Layer 13 of a small transformer language model trained on English Wikipedia (16 layers, counted from 0, width 96).
In attention head 0, each number of a token's query is one row of weights dot the token's vector x plus its bias. The head spreads its attention over the tokens so far by the softmax of query dot key.

Query weights of the head. A number n stands for (n - 500) times 0.0015.
q0 (bias 0.168): 487 392 523 535 482 474 501 454 504 494 548 535 492 476 376 434 628 545 485 469 480 442 449 499 403 377 416 642 465 530 521 515 497 473 505 499 539 506 432 487 526 465 492 368 549 537 563 476 439 502 508 601 462 405 511 481 494 464 526 398 440 524 589 686 564 517 440 396 523 525 463 472 501 609 438 437 545 553 514 503 516 426 420 573 499 479 470 505 464 638 477 490 528 473 622 535
q1 (bias -0.062): 456 551 530 462 563 574 503 543 486 528 383 453 531 571 562 588 448 424 466 595 496 594 510 496 485 452 573 455 556 474 514 417 479 485 480 492 454 493 522 614 532 551 481 598 434 539 492 491 561 492 486 436 570 577 421 479 459 484 540 468 502 538 437 426 536 414 574 565 535 511 482 436 505 364 520 443 470 534 582 451 502 541 482 482 481 540 517 503 502 424 462 515 438 552 386 405
q2 (bias 0.082): 549 382 386 545 486 420 444 513 543 456 497 577 495 449 404 429 545 596 509 434 539 439 493 510 503 459 467 587 508 545 531 595 475 543 479 512 561 440 502 452 509 475 517 431 550 514 473 477 468 573 534 550 425 477 595 515 535 503 459 534 511 547 528 609 457 520 493 351 535 456 451 555 438 603 479 570 532 463 449 540 534 489 407 486 481 496 529 483 497 524 473 515 515 505 521 529
q3 (bias 0.036): 441 547 557 434 503 477 438 433 468 560 420 585 534 575 506 568 464 521 488 536 453 549 478 497 540 503 551 437 530 496 395 525 500 487 557 460 469 451 520 452 563 492 532 610 493 395 524 527 585 424 436 517 530 605 413 507 463 446 558 533 568 548 447 334 486 447 571 547 510 508 496 447 559 460 519 467 498 476 504 483 517 461 550 402 453 521 537 453 537 469 485 532 515 518 521 480
q4 (bias -0.202): 422 501 488 525 587 590 448 481 570 444 505 381 529 472 558 517 473 470 607 489 482 446 520 575 507 584 532 498 535 555 578 550 432 544 547 469 509 564 590 507 522 510 443 519 502 572 576 450 433 476 550 429 517 436 462 545 372 602 456 501 383 500 501 491 483 540 481 635 517 556 407 467 499 523 461 557 500 517 582 495 485 606 486 541 559 562 587 483 516 468 537 514 420 550 505 458
q5 (bias -0.074): 364 457 527 468 478 706 552 558 683 579 493 396 558 476 469 358 493 518 486 657 500 447 469 486 475 605 549 441 458 519 664 544 378 637 600 475 588 631 611 556 373 542 436 490 514 641 509 477 411 401 528 524 502 392 413 566 474 446 523 507 484 511 454 429 440 474 456 617 579 425 392 579 629 480 413 579 484 593 524 603 546 653 397 592 506 671 436 586 517 478 482 477 430 490 537 556
q6 (bias 0.139): 483 422 408 477 627 457 436 318 421 426 568 411 593 534 542 661 423 352 507 455 475 537 544 630 478 561 506 634 630 521 540 396 579 517 389 512 451 408 612 504 682 531 424 561 373 412 433 614 412 575 434 349 509 457 509 535 531 639 508 599 505 615 381 439 560 523 566 676 533 539 624 302 421 201 558 442 447 429 564 492 333 449 569 449 693 511 578 601 454 464 375 335 605 600 314 270
q7 (bias 0.312): 499 482 458 534 399 410 420 423 439 359 477 454 406 449 433 445 624 594 480 308 500 598 640 434 403 574 513 612 544 608 383 579 520 494 622 449 565 435 446 457 344 545 675 504 643 679 405 442 596 455 402 488 511 442 512 341 384 494 367 562 532 300 612 566 560 579 584 601 390 501 583 431 510 569 491 399 504 571 444 544 548 285 428 431 420 497 397 576 462 467 500 556 529 318 640 423
q8 (bias -0.025): 450 534 443 422 529 631 567 423 297 618 531 410 588 616 643 515 334 498 574 493 328 574 276 553 531 510 371 486 498 329 582 665 542 502 502 540 625 600 509 599 543 580 396 620 573 539 445 439 624 434 405 626 587 389 497 527 330 764 372 575 528 585 350 436 769 542 526 293 513 492 407 387 580 319 483 285 393 590 429 305 442 545 597 477 428 487 450 685 629 430 444 437 506 624 452 240
q9 (bias -0.414): 467 543 631 510 479 520 638 619 512 312 260 465 457 709 431 294 506 531 435 497 595 502 689 586 520 484 728 415 642 546 472 414 537 426 565 544 506 272 484 487 436 347 470 571 320 495 612 563 360 389 513 493 441 509 331 508 652 356 571 476 396 474 466 635 242 612 610 633 390 291 652 499 477 489 446 534 477 577 549 603 463 412 441 508 623 541 640 373 411 643 536 611 348 452 550 641
q10 (bias -0.000): 486 388 331 407 626 679 511 454 714 622 884 335 310 393 574 627 622 398 568 530 23 523 505 568 559 417 397 563 555 508 540 339 425 546 191 653 412 635 427 473 401 414 447 652 515 394 606 251 496 510 617 261 592 328 637 553 354 490 323 581 552 296 613 424 507 445 516 710 528 409 457 512 692 633 634 532 783 391 365 533 453 528 517 583 651 519 599 573 550 503 428 606 527 715 243 475
q11 (bias -0.038): 300 324 656 217 555 633 530 579 515 615 493 529 353 544 541 546 516 601 740 519 459 576 634 519 590 344 456 496 364 428 423 472 508 588 626 299 527 642 711 382 512 436 426 650 636 571 588 694 474 485 602 694 749 620 435 534 450 310 525 479 378 527 681 719 534 649 775 430 675 511 320 519 685 508 440 399 407 547 352 694 644 517 298 420 270 301 442 551 365 300 549 688 535 373 600 462
q12 (bias 0.046): 661 417 537 490 311 602 508 401 276 321 497 317 579 458 602 331 501 590 399 234 445 499 359 408 529 559 355 494 590 577 487 460 436 665 276 383 480 456 609 527 456 388 316 391 576 482 671 546 465 733 632 526 252 496 473 571 422 541 531 364 527 660 637 667 294 577 576 416 383 558 739 403 556 540 521 467 328 491 381 541 786 535 427 600 469 520 605 776 628 521 409 304 493 240 487 463
q13 (bias -0.069): 438 437 699 486 472 539 591 667 438 448 486 425 657 524 565 513 500 632 520 627 388 558 493 557 641 329 500 587 574 351 465 517 729 505 540 739 186 528 439 442 571 650 409 345 590 498 645 431 579 408 416 362 860 259 616 489 604 479 611 519 239 699 418 628 529 543 369 327 541 490 475 478 562 276 343 588 388 391 640 383 555 674 378 565 604 678 662 497 371 461 539 541 326 694 730 492
q14 (bias 0.039): 650 547 562 610 536 388 691 460 302 509 507 468 464 631 697 395 533 446 418 679 448 488 356 399 504 568 228 248 534 697 683 543 563 478 563 620 483 346 567 427 526 369 649 665 701 593 384 125 558 641 545 467 486 730 104 512 281 567 314 389 344 456 411 576 382 431 559 568 371 506 404 585 255 361 412 636 436 393 477 652 264 682 547 496 516 496 462 532 462 652 426 322 416 575 724 464
q15 (bias -0.192): 638 387 470 463 410 525 611 584 502 470 446 346 344 460 653 353 663 544 427 555 640 349 590 383 543 353 494 528 639 558 686 617 395 670 579 409 566 478 594 473 400 475 506 345 771 516 373 500 461 649 516 313 475 652 551 550 608 573 654 463 584 477 551 747 437 508 515 328 515 394 577 535 563 648 364 582 443 382 519 475 327 454 418 480 477 655 452 523 477 487 534 453 403 476 593 451
q16 (bias -0.102): 479 623 461 498 502 563 544 521 383 524 448 479 574 508 553 537 382 433 453 576 456 590 560 514 500 468 552 456 480 548 449 514 541 570 551 418 530 572 471 539 567 563 443 534 470 481 529 526 522 509 409 472 622 561 455 410 500 483 451 555 454 548 476 355 483 425 573 616 526 632 446 422 590 440 516 498 487 533 487 521 440 557 541 468 476 603 510 492 461 400 437 520 494 570 403 396
q17 (bias -0.029): 429 611 498 513 415 575 565 483 464 491 476 489 520 497 627 596 399 470 515 447 485 568 531 434 519 554 537 414 441 486 444 484 460 472 504 472 489 558 605 494 506 488 481 610 495 401 502 544 539 522 528 421 534 589 428 485 514 576 448 581 508 537 443 315 426 447 484 567 571 536 430 495 559 403 532 595 440 398 527 527 481 510 598 485 419 549 512 491 564 463 501 530 429 521 363 540
q18 (bias -0.122): 492 452 488 453 601 554 458 478 493 483 502 464 551 459 586 463 523 475 499 557 519 502 497 496 506 515 476 478 526 465 491 457 569 509 470 488 475 510 489 583 552 488 496 491 464 569 465 520 498 493 466 513 512 497 516 499 510 513 539 480 421 496 491 564 510 564 554 510 508 485 480 527 554 506 467 433 472 540 513 441 499 547 454 503 534 520 560 525 523 525 505 438 458 458 454 439
q19 (bias 0.243): 589 497 413 516 331 372 509 533 556 467 518 605 462 419 383 453 518 613 579 420 564 409 429 532 531 426 497 559 490 612 463 582 500 431 459 574 493 452 500 471 466 468 539 497 570 496 456 445 525 473 582 507 367 450 623 422 536 505 501 491 532 441 542 588 586 506 444 357 479 503 624 619 378 649 472 539 466 519 448 531 514 427 508 463 416 392 472 453 481 523 481 510 505 412 605 545
q20 (bias -0.307): 347 465 574 492 564 540 538 456 411 579 455 471 597 564 487 458 362 404 425 620 465 538 526 477 425 518 561 437 576 475 557 439 495 565 440 447 648 523 474 534 499 609 533 560 446 484 456 556 492 467 394 483 568 457 365 553 473 450 530 443 485 547 326 526 329 483 602 643 397 499 524 468 607 421 508 425 447 463 523 466 464 599 414 576 549 615 464 498 641 506 444 427 490 539 495 457
q21 (bias -0.172): 464 528 646 370 548 650 528 429 446 551 404 519 437 630 652 573 364 351 437 584 492 611 545 602 526 593 488 374 580 549 519 424 493 532 430 448 534 490 475 522 522 526 505 575 564 556 470 579 535 458 511 508 588 546 369 461 544 374 558 583 520 550 377 387 454 509 579 598 493 499 452 510 529 470 562 446 502 485 616 510 460 629 565 534 394 555 459 516 519 515 428 496 490 541 460 548
q22 (bias 0.289): 663 529 625 522 561 454 422 350 658 619 780 452 629 511 589 533 449 726 525 647 495 485 440 535 568 500 334 434 425 537 463 434 598 376 469 708 364 343 604 590 560 449 501 480 367 487 594 415 406 589 521 557 469 530 626 477 598 525 471 645 587 416 625 387 551 489 481 358 613 389 645 680 235 539 500 488 453 450 587 439 465 423 501 539 613 397 527 319 573 645 565 462 493 540 394 362
q23 (bias -0.187): 467 527 336 390 505 508 619 630 477 491 585 486 575 516 435 532 648 459 465 528 450 264 462 459 516 480 776 609 271 554 458 621 387 749 648 387 624 780 466 556 664 363 421 473 756 506 566 441 486 419 560 468 450 497 376 645 524 507 605 418 323 593 447 509 516 502 585 517 710 597 273 453 696 592 564 708 441 642 443 588 509 577 499 560 402 536 481 504 378 306 413 396 503 514 464 484
q24 (bias -0.113): 525 342 587 286 415 691 421 338 379 513 324 461 658 639 542 606 377 554 438 608 501 684 423 626 489 579 402 438 499 602 509 596 514 398 721 416 415 448 587 359 431 543 637 426 515 462 608 539 587 671 490 478 680 607 360 375 421 493 494 361 480 552 666 282 291 398 670 613 617 562 427 500 473 470 553 417 328 466 728 387 453 492 606 496 633 394 496 602 666 728 585 320 469 471 471 386
q25 (bias -0.039): 634 435 542 551 592 650 420 594 537 576 553 536 392 445 716 667 419 563 642 539 553 857 779 553 353 570 491 575 531 445 466 382 430 700 457 467 756 507 486 413 417 741 468 539 514 363 538 637 284 535 351 457 565 324 643 462 532 546 519 513 471 427 480 479 576 636 402 647 444 523 318 651 538 747 381 537 499 348 569 612 604 400 559 575 606 549 452 382 550 469 714 652 651 361 553 432
q26 (bias -0.067): 513 316 396 613 347 584 451 266 329 601 434 732 456 647 770 358 365 927 320 319 386 691 397 522 552 275 455 638 695 649 224 586 599 657 463 548 599 337 712 525 546 491 618 492 299 664 602 439 326 485 538 453 412 405 442 555 461 543 393 608 586 539 458 663 662 504 424 349 372 299 711 441 516 338 469 431 304 572 603 349 414 451 619 795 616 532 527 376 690 609 476 471 396 401 734 290
q27 (bias -0.063): 504 458 396 472 707 560 286 564 244 307 639 467 539 482 471 489 599 426 549 581 482 527 510 427 588 487 336 572 550 540 549 606 592 355 443 272 524 619 558 489 655 402 669 708 661 445 461 692 586 672 459 515 770 540 684 610 412 408 539 246 244 586 456 411 590 435 413 639 671 604 607 465 523 529 492 325 524 324 357 523 755 498 618 496 314 613 701 484 668 526 348 449 814 476 631 559
q28 (bias 0.044): 632 491 705 264 275 469 378 694 390 418 444 545 501 563 598 673 653 366 655 603 506 515 432 478 708 312 672 448 275 720 394 524 383 348 640 571 469 585 487 651 431 518 492 487 464 508 503 275 613 387 283 518 664 638 686 530 330 513 513 404 571 376 807 439 634 338 450 260 745 393 419 399 573 423 311 523 603 637 505 233 647 626 611 517 303 400 370 615 715 668 445 504 360 553 584 568
q29 (bias -0.006): 275 363 427 646 561 625 396 451 609 501 663 467 691 505 334 500 410 723 530 650 541 481 348 765 370 467 622 390 300 597 566 421 309 293 377 561 446 375 706 512 452 463 743 590 277 555 618 730 597 456 517 501 515 375 369 412 682 501 514 427 455 418 619 567 229 546 584 397 477 443 510 185 435 479 533 522 378 470 406 295 578 599 485 510 519 473 503 443 492 562 331 302 332 409 389 432
q30 (bias 0.057): 524 553 542 473 598 518 313 309 730 554 513 578 597 591 431 427 513 754 399 733 517 547 431 520 472 427 405 442 423 357 535 400 461 765 363 520 430 418 328 291 395 461 550 381 479 445 544 361 314 483 631 415 510 382 437 350 812 407 514 494 435 397 439 320 436 538 498 506 506 645 391 728 434 629 330 241 411 451 351 398 688 354 391 745 415 400 403 625 230 591 628 524 413 406 395 606
q31 (bias 0.052): 456 666 428 465 746 563 288 545 445 559 394 518 509 439 439 414 637 405 541 604 551 649 629 450 473 654 576 648 333 496 436 435 760 534 590 513 421 330 611 476 689 493 593 655 375 360 683 366 591 542 456 497 425 214 288 374 525 503 380 608 434 587 649 249 569 569 591 640 575 485 601 619 368 362 525 407 378 612 393 509 554 361 519 421 675 498 772 342 672 357 217 600 597 343 485 439

Each question shows a short text with each token's key, already scaled and adjusted for position as the last token sees it. A number n stands for (n - 500) times 0.0031.

Then comes the last token's vector x. A number n stands for (n - 500) times 0.0083.

0 "199": 412 473 447 593 373 379 509 670 236 140 401 521 473 446 330 425 598 579 414 540 475 427 589 327 523 715 556 444 426 535 499 630
1 "6 ": 423 489 465 587 360 348 551 717 307 100 512 495 536 484 432 438 506 570 391 524 403 421 659 383 554 625 605 418 479 555 558 599
2 "in": 429 409 513 568 364 376 446 584 238 184 411 506 555 469 425 497 387 417 416 596 491 375 523 376 569 640 638 367 464 513 513 531
3 "cl": 618 430 452 603 402 316 484 634 363 231 436 601 459 490 411 488 453 476 551 600 488 382 531 441 470 692 532 358 416 497 441 496
4 "ud": 609 440 590 520 455 395 526 635 357 158 482 464 503 379 415 439 512 417 482 595 447 446 489 324 437 650 696 385 485 457 425 434
x: 411 145 340 391 347 349 226 510 498 657 436 633 516 429 677 633 279 329 427 337 567 523 282 602 393 712 564 697 388 450 506 345 459 579 562 576 277 471 510 510 583 608 541 788 495 504 317 487 444 686 487 578 598 561 674 413 325 386 421 573 373 549 667 590 350 531 294 334 380 461 555 510 529 649 615 578 580 436 327 421 503 428 570 372 493 641 499 588 539 519 576 504 507 439 603 512
Which token does the last token look at most? 4 "ud"

0 "u": 384 434 485 536 404 396 462 642 329 213 426 503 498 446 460 512 605 563 433 587 512 405 555 420 603 602 638 345 526 512 358 469
1 " ": 425 490 472 581 374 353 530 717 328 110 560 473 539 479 444 459 505 568 395 534 410 415 644 385 538 600 620 413 505 559 546 603
2 "bu": 447 307 510 558 430 430 462 599 305 217 434 507 424 512 512 458 365 484 487 623 523 362 516 320 499 658 618 390 569 475 495 456
3 "t ": 512 451 543 548 394 391 500 657 326 126 472 451 500 462 472 521 413 512 326 619 416 408 741 381 559 596 660 429 444 607 541 582
4 "un": 654 413 681 503 395 403 456 558 318 319 426 402 577 422 475 632 457 426 412 697 349 345 643 389 601 646 667 504 470 476 529 549
x: 406 459 423 584 550 275 279 476 786 688 290 575 550 517 742 623 444 490 431 357 335 448 393 606 268 633 433 663 540 502 590 406 618 407 579 489 364 478 520 309 733 591 513 624 568 677 511 276 470 505 718 568 591 531 329 687 497 582 476 516 539 423 704 658 305 519 365 270 576 750 613 502 541 539 391 586 459 624 520 383 622 438 477 584 442 671 431 605 552 369 481 490 593 582 466 409
Which token does the last token look at most, and with what share of its attention? 3 "t ", with about 70%

0 "pl": 406 492 406 630 455 358 531 709 377 197 349 519 487 473 318 446 534 517 463 589 463 435 517 413 625 659 659 304 424 559 526 526
1 "ay": 366 473 487 566 363 430 528 634 375 184 354 471 448 445 394 492 443 520 427 548 486 392 512 392 494 671 623 368 432 513 418 491
2 "ing ": 449 463 504 572 364 355 558 702 296 104 498 488 526 450 458 477 431 564 374 569 386 403 680 397 557 634 630 426 484 565 557 606
3 "T": 534 428 569 526 453 398 502 602 262 104 543 489 507 353 587 480 441 490 367 612 456 394 511 363 541 536 599 462 472 526 566 595
4 "et": 670 511 613 570 313 378 475 614 373 191 475 541 497 400 496 520 521 443 370 630 453 373 490 391 495 525 674 405 508 558 606 522
x: 288 499 434 494 447 287 403 664 539 668 462 570 599 263 669 520 399 333 347 414 498 818 596 608 556 515 380 841 413 397 378 391 658 513 586 606 317 620 434 365 721 638 405 667 534 646 474 335 327 487 624 488 567 517 335 473 391 551 358 584 532 604 734 546 407 423 497 320 353 580 615 632 510 525 637 458 570 638 448 428 497 587 339 471 576 510 408 484 611 515 628 439 611 610 539 683
Which token does the last token look at most? 2 "ing "

0 "e": 398 477 474 529 395 468 499 664 318 155 418 527 506 493 475 438 564 547 418 495 532 419 596 484 563 543 621 422 454 501 446 516
1 "g": 454 474 460 601 512 400 457 577 309 96 428 632 518 476 463 495 430 511 456 582 459 435 557 461 569 551 631 399 437 525 453 468
2 "ated ": 450 461 503 589 365 358 547 705 305 92 509 490 523 484 449 462 445 561 376 578 386 416 684 395 554 631 632 434 488 547 559 600
3 "the ": 510 400 573 535 365 377 471 662 303 126 531 445 541 456 525 536 448 558 397 569 326 412 640 386 561 570 629 412 438 541 554 536
4 "ad": 604 439 532 524 431 385 475 545 253 266 486 409 487 397 462 519 546 350 434 642 360 413 504 386 448 668 640 422 468 487 529 423
x: 378 549 270 545 539 449 363 465 534 550 331 632 704 363 620 561 318 417 328 416 447 580 238 400 544 505 493 693 301 542 622 202 546 493 629 497 336 594 441 313 781 528 515 642 622 534 470 340 463 575 547 572 548 422 519 487 322 666 435 634 474 390 567 631 433 592 385 402 505 515 654 598 667 570 552 673 537 509 519 272 511 400 544 553 225 593 266 478 500 657 491 274 618 510 404 446
Which two tokens does the last token look at most, in order? 2 "ated ", 3 "the "

0 "up": 384 512 497 569 368 444 457 611 347 117 421 543 522 432 410 472 597 567 414 547 465 506 526 456 552 585 624 375 457 515 425 483
1 "por": 332 430 588 554 307 420 476 629 328 195 320 523 496 408 444 538 467 548 448 551 515 455 524 392 529 685 619 374 443 495 397 474
2 "t ": 458 455 504 565 375 359 552 722 311 89 529 489 540 477 444 465 444 558 394 554 377 416 668 397 559 631 621 412 500 539 557 590
3 "for ": 531 424 571 550 362 383 515 641 281 167 454 434 510 402 510 513 402 566 371 644 339 396 685 350 528 664 662 422 435 553 527 621
4 "the ": 554 353 622 502 371 385 463 634 291 182 531 429 540 434 562 542 470 488 417 578 268 383 622 371 519 618 626 408 417 554 569 550
x: 483 390 494 633 465 398 180 583 571 495 461 469 894 442 613 598 452 404 464 548 524 556 391 415 505 698 406 566 470 578 489 408 395 604 592 375 281 534 388 417 776 538 543 654 585 605 414 191 347 546 453 580 577 513 169 547 445 580 482 414 581 567 654 634 453 601 464 487 543 734 615 651 471 643 540 529 478 482 440 413 526 527 580 380 425 560 242 646 617 397 529 556 785 418 416 444
Which two tokens does the last token look at most, in order? 2 "t ", 3 "for "

0 "os": 427 474 452 601 402 475 503 683 291 117 448 520 526 469 431 400 541 545 452 483 521 402 556 385 559 596 660 336 436 524 473 501
1 "t ": 435 503 464 585 359 351 567 717 311 91 529 485 547 487 451 463 509 569 388 538 389 418 668 387 558 626 620 408 491 554 563 597
2 "s": 506 407 566 583 471 427 478 613 309 191 472 432 527 493 449 491 459 479 442 558 504 423 570 482 505 594 679 459 534 527 420 574
3 "uc": 524 405 554 518 420 415 458 573 369 194 391 504 559 438 397 491 364 399 469 635 465 367 432 395 374 693 647 426 492 418 596 417
4 "c": 543 406 570 527 393 331 509 598 384 199 446 499 554 502 463 512 491 436 534 653 432 453 624 464 467 620 626 466 493 541 435 464
x: 568 456 349 518 414 345 178 746 519 660 484 514 357 393 475 616 281 451 352 312 534 532 299 468 365 385 507 789 549 549 558 499 610 551 501 525 430 534 428 430 558 511 549 567 483 587 380 292 335 653 666 661 572 541 456 432 488 486 593 642 367 527 697 360 351 596 451 322 406 477 735 616 371 591 431 713 570 405 377 442 411 526 435 297 370 590 433 453 571 254 635 380 622 656 425 399
Which two tokens does the last token look at most, in order? 1 "t ", 4 "c"

0 "H": 483 507 424 636 390 383 509 667 266 78 559 568 500 480 508 437 535 554 395 511 481 494 557 402 544 527 625 411 460 579 445 622
1 "or": 365 419 484 597 312 399 494 601 303 167 526 593 477 467 398 563 480 521 343 592 537 414 574 381 454 588 651 472 448 638 442 497
2 "se": 460 432 509 596 373 397 546 656 347 247 564 530 458 483 488 499 360 452 367 607 561 396 634 403 464 588 653 378 495 481 515 518
3 ".": 522 440 579 586 338 373 391 699 334 266 534 541 517 451 427 439 425 436 459 542 428 484 641 400 489 594 649 415 357 585 470 656
4 "\n\n": 539 443 561 586 390 340 498 702 291 79 533 514 536 483 447 370 496 484 415 568 373 432 661 383 583 593 626 425 472 520 508 590
x: 492 334 409 565 378 476 157 519 466 576 544 295 799 511 576 605 470 550 451 557 600 521 271 471 497 653 326 524 585 439 310 277 469 447 587 590 419 581 428 328 582 612 605 674 684 606 364 147 255 552 448 521 797 505 432 565 391 503 491 384 579 542 517 592 464 552 408 467 537 692 573 563 494 550 478 494 441 381 469 403 383 484 561 398 315 620 341 634 520 262 604 607 647 434 506 527
Which token does the last token look at most? 4 "\n\n"

0 "m": 419 503 399 615 441 409 523 688 340 77 404 523 490 464 397 477 516 539 484 498 478 419 521 439 572 602 638 368 454 565 432 557
1 "ar": 361 426 490 616 439 413 467 663 348 265 404 476 488 411 403 509 410 577 479 676 529 445 562 425 491 625 718 451 399 517 479 570
2 "es ": 457 461 489 589 370 347 557 718 327 80 517 485 544 484 445 455 447 562 376 557 386 411 667 403 573 614 622 406 501 552 579 597
3 "of ": 522 427 579 532 372 405 534 659 278 120 496 430 515 429 490 503 424 555 368 610 355 401 670 379 544 606 666 421 482 541 548 594
4 "all ": 592 396 586 508 390 345 560 692 293 140 475 478 544 432 513 531 467 517 400 626 330 353 708 373 530 659 623 441 457 559 595 599
x: 437 301 593 597 375 401 196 555 572 470 458 408 842 479 599 631 440 459 471 573 552 523 378 546 479 633 389 483 555 492 434 344 475 459 563 435 272 449 491 328 651 536 541 721 712 544 353 116 458 555 525 596 636 537 216 506 381 567 468 461 631 535 685 559 337 562 426 405 457 717 551 553 490 594 413 491 413 486 422 387 514 482 571 537 373 575 309 700 548 309 527 625 755 452 413 484
Which two tokens does the last token look at most, in order? 2 "es ", 4 "all "

0 "i": 419 459 507 566 447 459 467 648 344 234 402 530 551 537 508 509 574 598 466 580 497 369 548 497 567 610 628 369 495 528 368 491
1 "str": 423 399 526 590 472 391 452 628 361 230 425 489 524 463 451 358 466 574 478 587 517 438 543 394 498 680 614 330 456 542 408 469
2 "ation ": 460 458 497 569 381 356 560 720 315 80 513 477 538 485 446 460 446 556 389 553 386 413 670 398 570 630 616 408 503 544 562 588
3 "of ": 520 445 555 543 384 378 544 690 298 106 517 449 533 442 474 472 436 549 381 599 368 397 680 381 543 612 647 419 479 549 530 614
4 "the ": 544 379 616 512 386 372 479 667 308 146 536 431 547 439 541 518 468 502 419 588 308 396 637 379 548 577 644 396 421 556 561 539
x: 484 335 497 597 439 419 186 546 534 509 453 425 916 448 602 597 441 394 441 546 502 527 368 430 474 686 353 535 508 540 442 353 396 553 602 416 284 537 398 381 729 504 565 648 613 607 376 128 338 560 462 584 609 522 187 546 413 557 457 416 574 551 659 608 436 591 425 467 521 717 617 639 474 620 543 488 479 426 444 440 529 494 540 415 383 586 264 665 603 410 505 589 729 428 409 459
Which two tokens does the last token look at most, in order? 2 "ation ", 3 "of "

0 "d ": 468 541 428 595 349 342 565 714 315 84 538 483 549 491 461 471 561 562 408 518 402 419 653 375 556 623 615 422 502 545 560 596
1 "201": 343 455 473 550 374 396 530 680 302 185 487 529 542 471 408 477 476 567 408 604 467 384 548 283 523 666 575 491 466 451 502 640
2 "2": 415 408 561 553 405 361 490 585 294 273 330 486 526 546 403 524 355 464 422 544 467 374 579 435 514 598 578 437 452 488 462 556
3 ", ": 532 432 540 571 378 356 489 692 296 113 508 496 489 478 451 416 414 528 378 577 385 401 672 376 564 654 616 430 441 608 516 606
4 "M": 551 488 565 590 418 391 501 626 297 46 500 565 487 426 513 469 504 468 357 560 387 444 550 384 552 539 616 471 415 578 554 547
x: 413 528 510 352 384 205 317 616 637 692 498 507 764 368 692 529 469 396 420 561 524 564 473 447 307 471 436 787 533 433 575 434 312 693 628 580 313 528 432 363 671 588 604 600 544 621 434 169 337 531 539 487 673 433 566 586 496 523 409 596 562 416 711 502 464 479 368 493 480 685 758 737 514 556 537 426 547 474 406 421 488 515 629 417 392 585 371 365 439 379 535 433 720 614 526 568
Which token does the last token look at most? 0 "d "

0 "20": 377 469 490 601 403 418 489 657 321 216 475 534 461 486 393 435 575 546 409 557 526 453 581 427 505 580 523 424 469 533 510 604
1 ". ": 458 490 473 620 362 341 501 713 303 92 520 510 520 492 426 384 505 548 396 511 419 462 665 388 571 587 636 417 440 541 522 603
2 "S": 468 459 527 586 422 393 506 636 362 116 500 475 501 516 526 468 503 511 400 607 480 421 561 470 509 517 647 477 447 550 510 517
3 "he ": 502 426 576 478 411 388 450 618 283 212 548 429 430 480 425 611 390 489 312 658 404 475 724 323 555 615 592 460 439 600 585 577
4 "com": 632 480 575 527 421 424 451 676 332 277 513 410 442 569 382 516 511 442 475 626 472 428 503 395 457 632 666 398 397 496 470 472
x: 331 231 431 567 409 356 201 578 620 610 426 510 825 501 663 557 471 391 300 446 382 534 477 517 278 497 595 552 321 488 710 364 411 548 643 554 327 455 530 448 645 690 648 634 535 713 468 507 245 524 557 611 541 506 506 469 306 520 597 587 479 485 673 521 414 560 398 368 489 492 768 515 581 601 560 544 547 388 362 178 511 380 478 635 440 539 435 358 493 408 518 400 601 431 589 573
Which token does the last token look at most? 3 "he "

0 "uc": 430 474 513 586 431 358 448 662 390 116 436 566 596 440 456 461 617 595 411 584 529 435 544 362 543 674 667 373 502 488 500 448
1 "c": 407 437 553 561 444 344 459 648 355 142 446 548 588 453 417 519 482 579 458 590 490 457 565 419 533 704 688 397 483 529 404 467
2 "es": 489 424 565 529 451 483 482 588 367 187 318 503 519 490 330 483 406 494 431 536 472 448 581 397 495 688 614 385 427 477 387 460
3 "s": 576 522 522 517 453 438 503 673 376 183 428 533 517 529 377 520 441 447 463 556 524 436 604 417 502 638 679 404 482 449 375 501
4 "f": 580 518 570 476 487 381 499 679 419 178 405 551 513 511 400 450 566 480 476 525 496 504 563 515 485 579 646 465 476 533 399 454
x: 581 382 480 625 330 363 325 744 591 616 432 393 615 533 598 651 197 459 368 299 690 517 341 386 304 446 526 724 414 374 487 365 366 694 431 642 286 572 436 318 599 560 543 478 557 468 431 408 331 738 600 645 611 540 585 558 437 485 379 523 515 534 709 610 459 594 285 279 410 570 632 473 476 581 499 515 636 423 429 506 486 520 269 375 506 557 471 599 394 348 563 452 696 568 587 414
Which token does the last token look at most? 2 "es"

0 "in ": 459 562 411 599 327 341 562 689 312 106 515 475 530 446 461 462 567 572 390 543 384 428 671 351 545 644 631 429 476 562 564 612
1 "6": 401 454 496 541 439 460 553 603 306 151 451 529 513 388 477 559 471 564 372 517 442 396 607 334 462 595 615 497 448 484 435 638
2 "th": 453 376 599 574 427 340 469 601 252 333 505 446 466 496 415 515 331 492 410 583 489 453 498 440 442 604 547 440 495 621 488 538
3 ". ": 521 450 561 610 370 337 484 684 266 99 496 534 477 474 411 393 448 514 409 551 414 458 691 397 561 563 662 434 387 529 509 583
4 "S": 520 471 570 540 412 403 514 636 389 135 513 505 489 514 525 504 457 473 423 641 460 383 572 480 498 518 639 507 417 530 487 515
x: 393 283 420 457 516 277 280 574 688 623 483 519 721 394 654 579 437 449 370 477 512 373 567 464 322 466 415 606 503 439 528 438 532 490 672 595 253 549 510 405 753 522 613 543 674 518 541 145 223 494 781 603 729 414 486 493 386 485 481 693 470 459 666 512 366 528 451 424 524 632 686 724 471 616 411 501 577 496 408 449 559 556 618 351 417 570 377 429 501 416 521 454 727 612 513 529
Which token does the last token look at most? 3 ". "

0 "k": 417 494 419 625 412 428 493 714 316 142 496 576 505 555 436 451 534 516 452 499 519 402 581 397 523 590 681 420 449 575 469 601
1 "s ": 428 496 456 604 353 336 554 719 330 87 526 496 537 489 447 466 507 569 388 544 405 419 672 400 566 619 629 417 501 552 581 594
2 "for ": 437 469 537 587 338 383 517 656 300 169 462 460 500 415 486 510 416 592 353 612 369 401 678 348 525 649 673 423 440 567 542 620
3 "s": 534 431 576 570 443 409 484 606 319 196 510 454 528 470 443 517 472 449 434 586 493 375 552 489 450 611 657 488 495 545 429 595
4 "om": 578 428 605 537 441 451 524 631 346 184 391 444 449 434 434 504 490 446 432 565 445 426 499 417 445 609 680 397 401 482 419 504
x: 232 357 411 539 393 346 260 590 477 553 596 463 786 515 635 626 399 512 409 368 416 522 419 551 378 493 653 621 486 404 641 359 390 633 708 536 288 554 474 457 662 752 597 571 530 739 510 430 269 638 734 572 636 528 566 541 448 555 383 444 411 466 754 570 218 534 274 434 406 623 578 555 585 610 581 456 580 449 455 398 560 419 464 355 449 565 327 318 513 543 386 451 588 402 511 475
Which two tokens does the last token look at most, in order? 1 "s ", 0 "k"